Layer 4 of a small transformer language model trained on English Wikipedia (8 layers, counted from 0, width 64). Numbers have three digits each and are written without spaces.
A neuron's activation on a vector x is ReLU(weights . x + bias), where the dot is the dot product.

Input weights of the MLP neurons that the questions are about. A number n stands for (n - 500) times 0.0012.
n7 (bias -0.025): 675494430556419523355396460520361610386389455462421457457476557447377505629463656476856325630553395627528444535471274730663521434381710416524527448491479432485573300716472517552515379456809382
n15 (bias -0.011): 530431507360763459191848730696499488337593634339455557456179390359329405244482407443540533766509683496500481685252556473592535605427482642649567460630443389354508585295395451757557543537428535
n18 (bias -0.011): 525617590475347610618313342783548358350313196744805499557430417306666496612497377356404418296446381334539448340500565568831580606564419455538337329583531565510446277704402531619507637438710623
n33 (bias -0.048): 491530392295541449579581630628516144427468401547655490687493511570416431401443514470599687627482715598454259361612331290305642368659466369525290686663566701894345439433386463547554509590547249
n41 (bias -0.016): 364565429565481411560320453687426337479700265555369638289383461594566474442666551386590283450551344464506374317619444492409618538497561535735598747655492245450412522486563813221432698455526606
n63 (bias -0.033): 536779633513432581485406464426528458233382621509548572437518638670495547541552411548471480629344692865186268487510552473654591670485695552545700432431695388399514531390395431544444355727359337
n81 (bias -0.020): 653678372255512583426652525398525357425691454704656665417493464687659436463806508378660280502359629376467550640308321439465265289593645823548632251554445424699490705491627463548445514469410372
n88 (bias -0.016): 501692472380435358562437483747565424738525449489676392357414311589527520670513467275286377389618557604414541386537477585505707225276523566582698441562406286617606522523395388770594619431678284
n114 (bias -0.035): 633524308121302381442520373358338514647627404331337672611578443527562597621509463570455486462580602370787529728613535456434715511453478567498252615304507631671598583103584581589449829400401548
n120 (bias -0.027): 377434315487293814412314550506581574462763764299556508588599677727684475539334614304477391470259418569431549429726562220705594741459503466433760353436673449256431559481457464605607266399328486
n122 (bias -0.009): 660487457345403373501483221483597774510431417272697500571587597288494415564500427440533361630568605503368657316422301576652360600450405473371818499411678874548357352492616564592282472513532579
n129 (bias -0.025): 589654490422264787600583222494541700585340494672745518520655658387545235496307605518414826342532604461347480493384419579343600580386380618336410448364682290560489692542450339426628592847593354
n133 (bias -0.033): 666525599508376523656451457399426299199474666415667205284590591357451499405512585469636727739595802447320176626360357548539412596562458707626476480617658457922559496609445328586427491395426479
n145 (bias -0.018): 586394517628243555564746785481368282674441353181595407496599459430552250502337392715428429583728498684462338389379581287683462531539686470628596349539350414543467729420481700503601393345413489
n158 (bias -0.024): 696568311362500313574644480708682499615365491352576885513704448437539093658517420389371332410530561613309415423887350501406517609737435655528407451420790570387548393171711422557401277618403515
n159 (bias -0.024): 344490409385297617483316411661692544410376392536328431704382678548789448331650680638848594586739312378311475321257671421225642819432543270609542242481766587481598429479379894562473384527222651
n166 (bias -0.031): 489559638443388557543259817381467385438550368293329746601508479586477442576516552424581432624321380875512748464592510593316666492257565626370556354342559223705487444225383659619295570847369504
n189 (bias -0.037): 674479683195297609738370632368445663462466573427506575410272572368721490749471509779162446511603505628526493267697700550570797281449852395572466279567534263691320128212456856516360726528595518
n198 (bias -0.027): 668546342331496622951466565386337588376495602425466488633526685430532364392425601645486495398259324494360572470514537704785685531516614624803666507278329121494680314573398533170350539463607545
n210 (bias -0.015): 511337359426510411426575565534317617372461603347328513495328619348492189612334751685510294446738378566437306472250574348512701528704503610476864201542535289648809772664372736478428735532598493
n227 (bias -0.024): 467526296448291673370311388707674501234652324164379574399368443719724369508542665439479634080535644397504394453589513612689642499508399658513715467375536308470599686633515503691726684360462564
n233 (bias -0.051): 303568494662599183502313315368203674460605484461528767660161582523359628383485442617550633608341374594285358553514704838656223616443379559563270530890560466674418574686136687518783441357579472
n240 (bias -0.020): 503568600792296384463290469643435496516471582651227223550213718420313560506466255580440411480454347282317673343823834452494707665378353523412446613463503491619483577508473659610893150368565529
n249 (bias -0.028): 565559335441152627503183640465449523588339447669583717758593597598780239789385777278599505300685208460575134561702574462546533480430484341290618523391653316428587581619311476425591694514633307
n258 (bias -0.043): 609797596321480664503484485339408455383598607573474551585766231484685848411497391382648535467289365389445487553505769719583428533358428390496316599621290483555305729536340590449528350485781466
n264 (bias -0.040): 590682308577393648510314493673468316452428607412506497542648137726583553331469406419686445375168484467622384433626687274658654460815375432640473674654441437566616555587404307530589793530592480
n269 (bias -0.044): 719737511371413324563726198637337309514813242541757711625339561609525239824465609623546403503657478356470274179524417260618489659611454434677556412618481300492528361456471509476825550450765565
n279 (bias -0.032): 604666438201583407427551257402454662598545402541525614402447441456609332676548164424718385318682987805808334539350648195599347353292666485364410655712408231640472515632417416289343848476416599
n283 (bias -0.031): 828570234436352345614692460673403521460633650567409295385436570570403236554594467397372526532397636256611427369980323372422615531598862399447561417368459680543521648492568517375797596559591495
n297 (bias -0.029): 571655772389630557096535499792532593431433404634639766509267436460714462379383511708423256662289758584441191472257488363666529388482517646285464168575404511691496354570423564463427546631528641
n299 (bias -0.017): 627491410426407563573473300470505538367710307582557481640529720400502335376635500455583191229481321593547415187406444613468624420664592690512634686433552435546498433456364712505389573641383298
n306 (bias -0.054): 589701218450591736507459526771393332417474778347769669469374530519588572334650483395450624596254779337413380554582557588695650519399256399663580406554479469503333413540400386500378222601756392

Each question shows a token from some text and the vector x that enters the MLP there. A number n stands for (n - 500) times 0.0083.

" Rid": 448472641677478418474659643395473530711799413602430402477683459615503576377793596645233451242545391705476608614443437497410390463594501394437435531433515623426461353587444388294513375403492461
The two highest activations, in order: n299, n145

" his": 415459575589500478444522683623704503586660454628403325599536487373365523552788645615257582440619535613240585584468526381560417556548199362616453442552469650420461299534435327327433586528535395
Which three neurons fire most, strongest first? n33, n18, n240

".": 391390465640382507382482716407766578421721571667425438615402505722450525537670668494268533361708436503394433638408470568503450427662373510442536481279476515583470459616505443308245496482589432
The most active neuron and its activation: n249, at about 1.8

" written": 426516422596466506466554617559606595507627467567495352485441395525429563566854483751208518455709405664281549667290530529613282486667453432501481537426413565465480199409429377339533584476665492
Which neuron lights up most? n189

" football": 441317528719339518335601560599569431687667451612433378474491399443420478444842561707436474428664420603265615673587483422670331425582534377499470483573465607424555250617549316359417447396638490
Which neuron lights up most? n7

";": 587358653503446427348507601480747487631611577717497379499405373600630560532563607648287447453711468749478609634379481518329447395682517277334524508377365554436559474595456248378387444553448490
Which neuron lights up most? n297

" In": 412502420607537549414419644359547527548704652418570381629450458573346506479773418563287654557662470575463673695417520705542462570558264324536380443340503364515344430440490390376498380570761414
Which three neurons fire most, strongest first? n306, n233, n258

" |": 520462562644472473383538597511796443532712562673373447504440347596544440455527518630248538493693477705355625744461511604423389510655465284331505516398389420517418475659394283325376580483519516
The two highest activations, in order: n297, n279

"ne": 522348572514404534408535600568712547471699504610536371422502301536347607463887603498198649254586374453465543704467608543369510373660463456515310478444515468447502247560500403460406614589574601
The most active neuron and its activation: n18, at about 1.1

" and": 445451636609586523391536563530687493621732568622409334493293525726542497545651616590137496474677449644397613548395513460351489493647324446521327476443429553426475255566526374351306463577637448
Which neuron lights up most? n297

" bo": 527358445670543399470691512400615427628750518551352316685548378497491637523890456588178451395573433529526641601505459607519382320602383497446367476540535623397508387552417411405340485609371604
Which neuron lights up most? n114

"s": 403533607677479435442514651533589485591651453621447388485496338534338427536695627552116540471710530554232573722519482413375275472690312395660409489538391602581415420609556433433327522477592591
The most active neuron and its activation: n133, at about 0.36

"zz": 388380624588505384436531531456680624771722589614487484502500269591482595396728373638174415388584518596574566849420418549385366420627451404556511433413534541409431333487621502385389473330440558
Which three neurons fire most, strongest first? n114, n81, n158

"i": 482485626735601498380572613388631436616647499614488431511539359546411504454696496520167356345741509576425496757498524418346270547579363387521462582431512417527607384578582327284311512449656687
Which neuron lights up most? n279

"|": 531459573776501344421652550299689442532715629616445461488474514488493438478568587522210435459590601600304474778508479548466557639561457246437451453273568503593311416624475402228498500528600535
Which neuron lights up most? n283

" Box": 350466454692482494343656531536493438480687570581576368595780405400451543451746478700218457483583360518485560709427506561416239487606548338476361387654439568459538471582587333294599419322666548
Which neuron lights up most? n258

" used": 450446423535392503481607536527581384507670490701435369457357324595430500632809603676248528493681349637331651571334488471541337444711468456439529516338579596515544157573416504341551588470627486
The most active neuron and its activation: n269, at about 1.3

" Album": 458443558712489306431538585526469514447655550620611336533529459523582500506675548703326418425693382695417671737488528627453282413575408332445629534403431443298506353527523178303501488423635628
The most active neuron and its activation: n198, at about 0.21

" man": 470460571678497425384604557478520378585736424603333408559590397509366549476777566584243319344845456680469575689327415552428348319596532547583472515466509505416608300581521485382374383558614483
Which neuron lights up most? n299

" with": 473539661571448521507623650589665460553687560700350280513338497582455519477783504553204551486592385649342620705366433551459548493559369361418464411416531586482538212539414360398342505580634391
Which three neurons fire most, strongest first? n88, n189, n240

" in": 402523466572451652473564677503636524580671481564466297607334495522309396523791682528305606470659409653326571683340450594607386508588443229435470345475532594535474349574543262451507439533578344
Which neuron lights up most? n7

" Det": 467434539645542265449626496271560448644678554752579370556667482461515586483731552695260512375531510618373722638433488547484350436578356435468434555347451693412546401481588529222470279475500413
The most active neuron and its activation: n122, at about 0.29

"va": 476516597665474377551609542411666395606696482563386448420468402442508457434836564567286311442545350778522491714244573439459375441530481239443405643490637533492608359598588360368459505478527645
The most active neuron and its activation: n279, at about 1.3

"n": 445349576605667471385451543400665516764672470541568392409594366576444542446774547491256550473742518557423594769388506367340251334636380407529321416433628541555555464527547429368417507384518667
The two highest activations, in order: n81, n279

"ie": 482425644662613521444477705455762570589714467629418348473575427565460508554673466601230339346740390522391613643449408437395299486586335542577464583411554501378489341553479416285373426396651661
The most active neuron and its activation: n41, at about 0.62

"with": 455550523564595384487523723608549366509666551719570354609540497528376422349734459598275511564605485545281718858431363636352357460586424483474448469313588525445477341477439315324406595546510506
The two highest activations, in order: n81, n15

"ular": 431539535727430616447476497609583545453604487594537397588435364537567417564712610603170460437599354563395640706332528441582339329646409367610510609610554662418460217610616245385338387379592531
Which neuron lights up most? n18

" debut": 391493399702365450321624685620594547647711598546481425594426364482486538482854606603335385434639407640314627681457424592519234396562539468556509521553421526238450266534515395417468466476496470
The most active neuron and its activation: n15, at about 0.81

"le": 366534560615550495441523523487623380461701524658453364559391272501442519599776767581171348433687511494372567712361489614446312479508509396614494552522601564431554344646477281434396432312601576
Which three neurons fire most, strongest first? n88, n81, n18

"She": 469361494599568470311517636336657400501779461523429372498564568519533681390863577581219516371623408551376583593515500538517486644576383421580323652463444444510440523502407475247508319577671435
Which neuron lights up most? n258

" replaced": 507504555523383476526644545455599486604653622614374353570358295625407418620814567649308540410680388679324612618346423475522419404703505372422458438477565528439612145535372488362541515478623461
Which three neurons fire most, strongest first? n189, n269, n88

" this": 456358373735482478389598628457593387595782529623556401462410394569413537595853557548217564377721418553515566621409501469567489515593377299665444419366432587323413281523464454381506599508576479
The two highest activations, in order: n269, n41

" previous": 544570417600432342361569624593602414552775526724514421569462444513429453697819607521284408492582410550409569640475449541620275480630368364611404437458422614298470264642506382371412458577578392
The most active neuron and its activation: n269, at about 1.8

" organization": 464466451711439463346512514541516514499709521518494380410481422595455577548800669664269500340712335685384473683431561543572411360655521481611499517383477420479602135638495342350357389522621494
Which three neurons fire most, strongest first? n7, n198, n88

" known": 464557389624526495387594565455559438542613423684533447452414435481400400546911517612330479391857303618327558532434495496528301464603410455454496521450555685464468286567554380282483602478745426
Which neuron lights up most? n269

"as": 479567726634415534479527599541689359556633481563328335473435387675387425532742489549179332429645403621424553756356493547453354419657299377529564547422526570436505396610591443450304583367594638
The two highest activations, in order: n41, n88

" Vi": 527460569760611326468619500220504431610752523673472336491664445609437677382736559578269482468591353515346565633452604395367331522594430325412399464495546646278635494598505458362402500529533519
The two highest activations, in order: n258, n233

" to": 384432499505518576452598661571536443507700496553547342589373484613445508563808614534188707423604475605425573736388568619364551442697288348421324540425478501513513203414447342537350478559574455
Which neuron lights up most? n33

" 1963": 508450362796349516339408662521745562708731698520428313511455360612412612428758539597340502381538489455443598570570398435489523405706406337463552369351540513456506381678490409408456448406589517
The two highest activations, in order: n120, n240

" —": 492376545625444403394421671512518482609629552708588329569524403492422465531598557654310610456588506672294593823491517593473280342727299352327668528402475570423489437615523370432275516513490461
The two highest activations, in order: n122, n249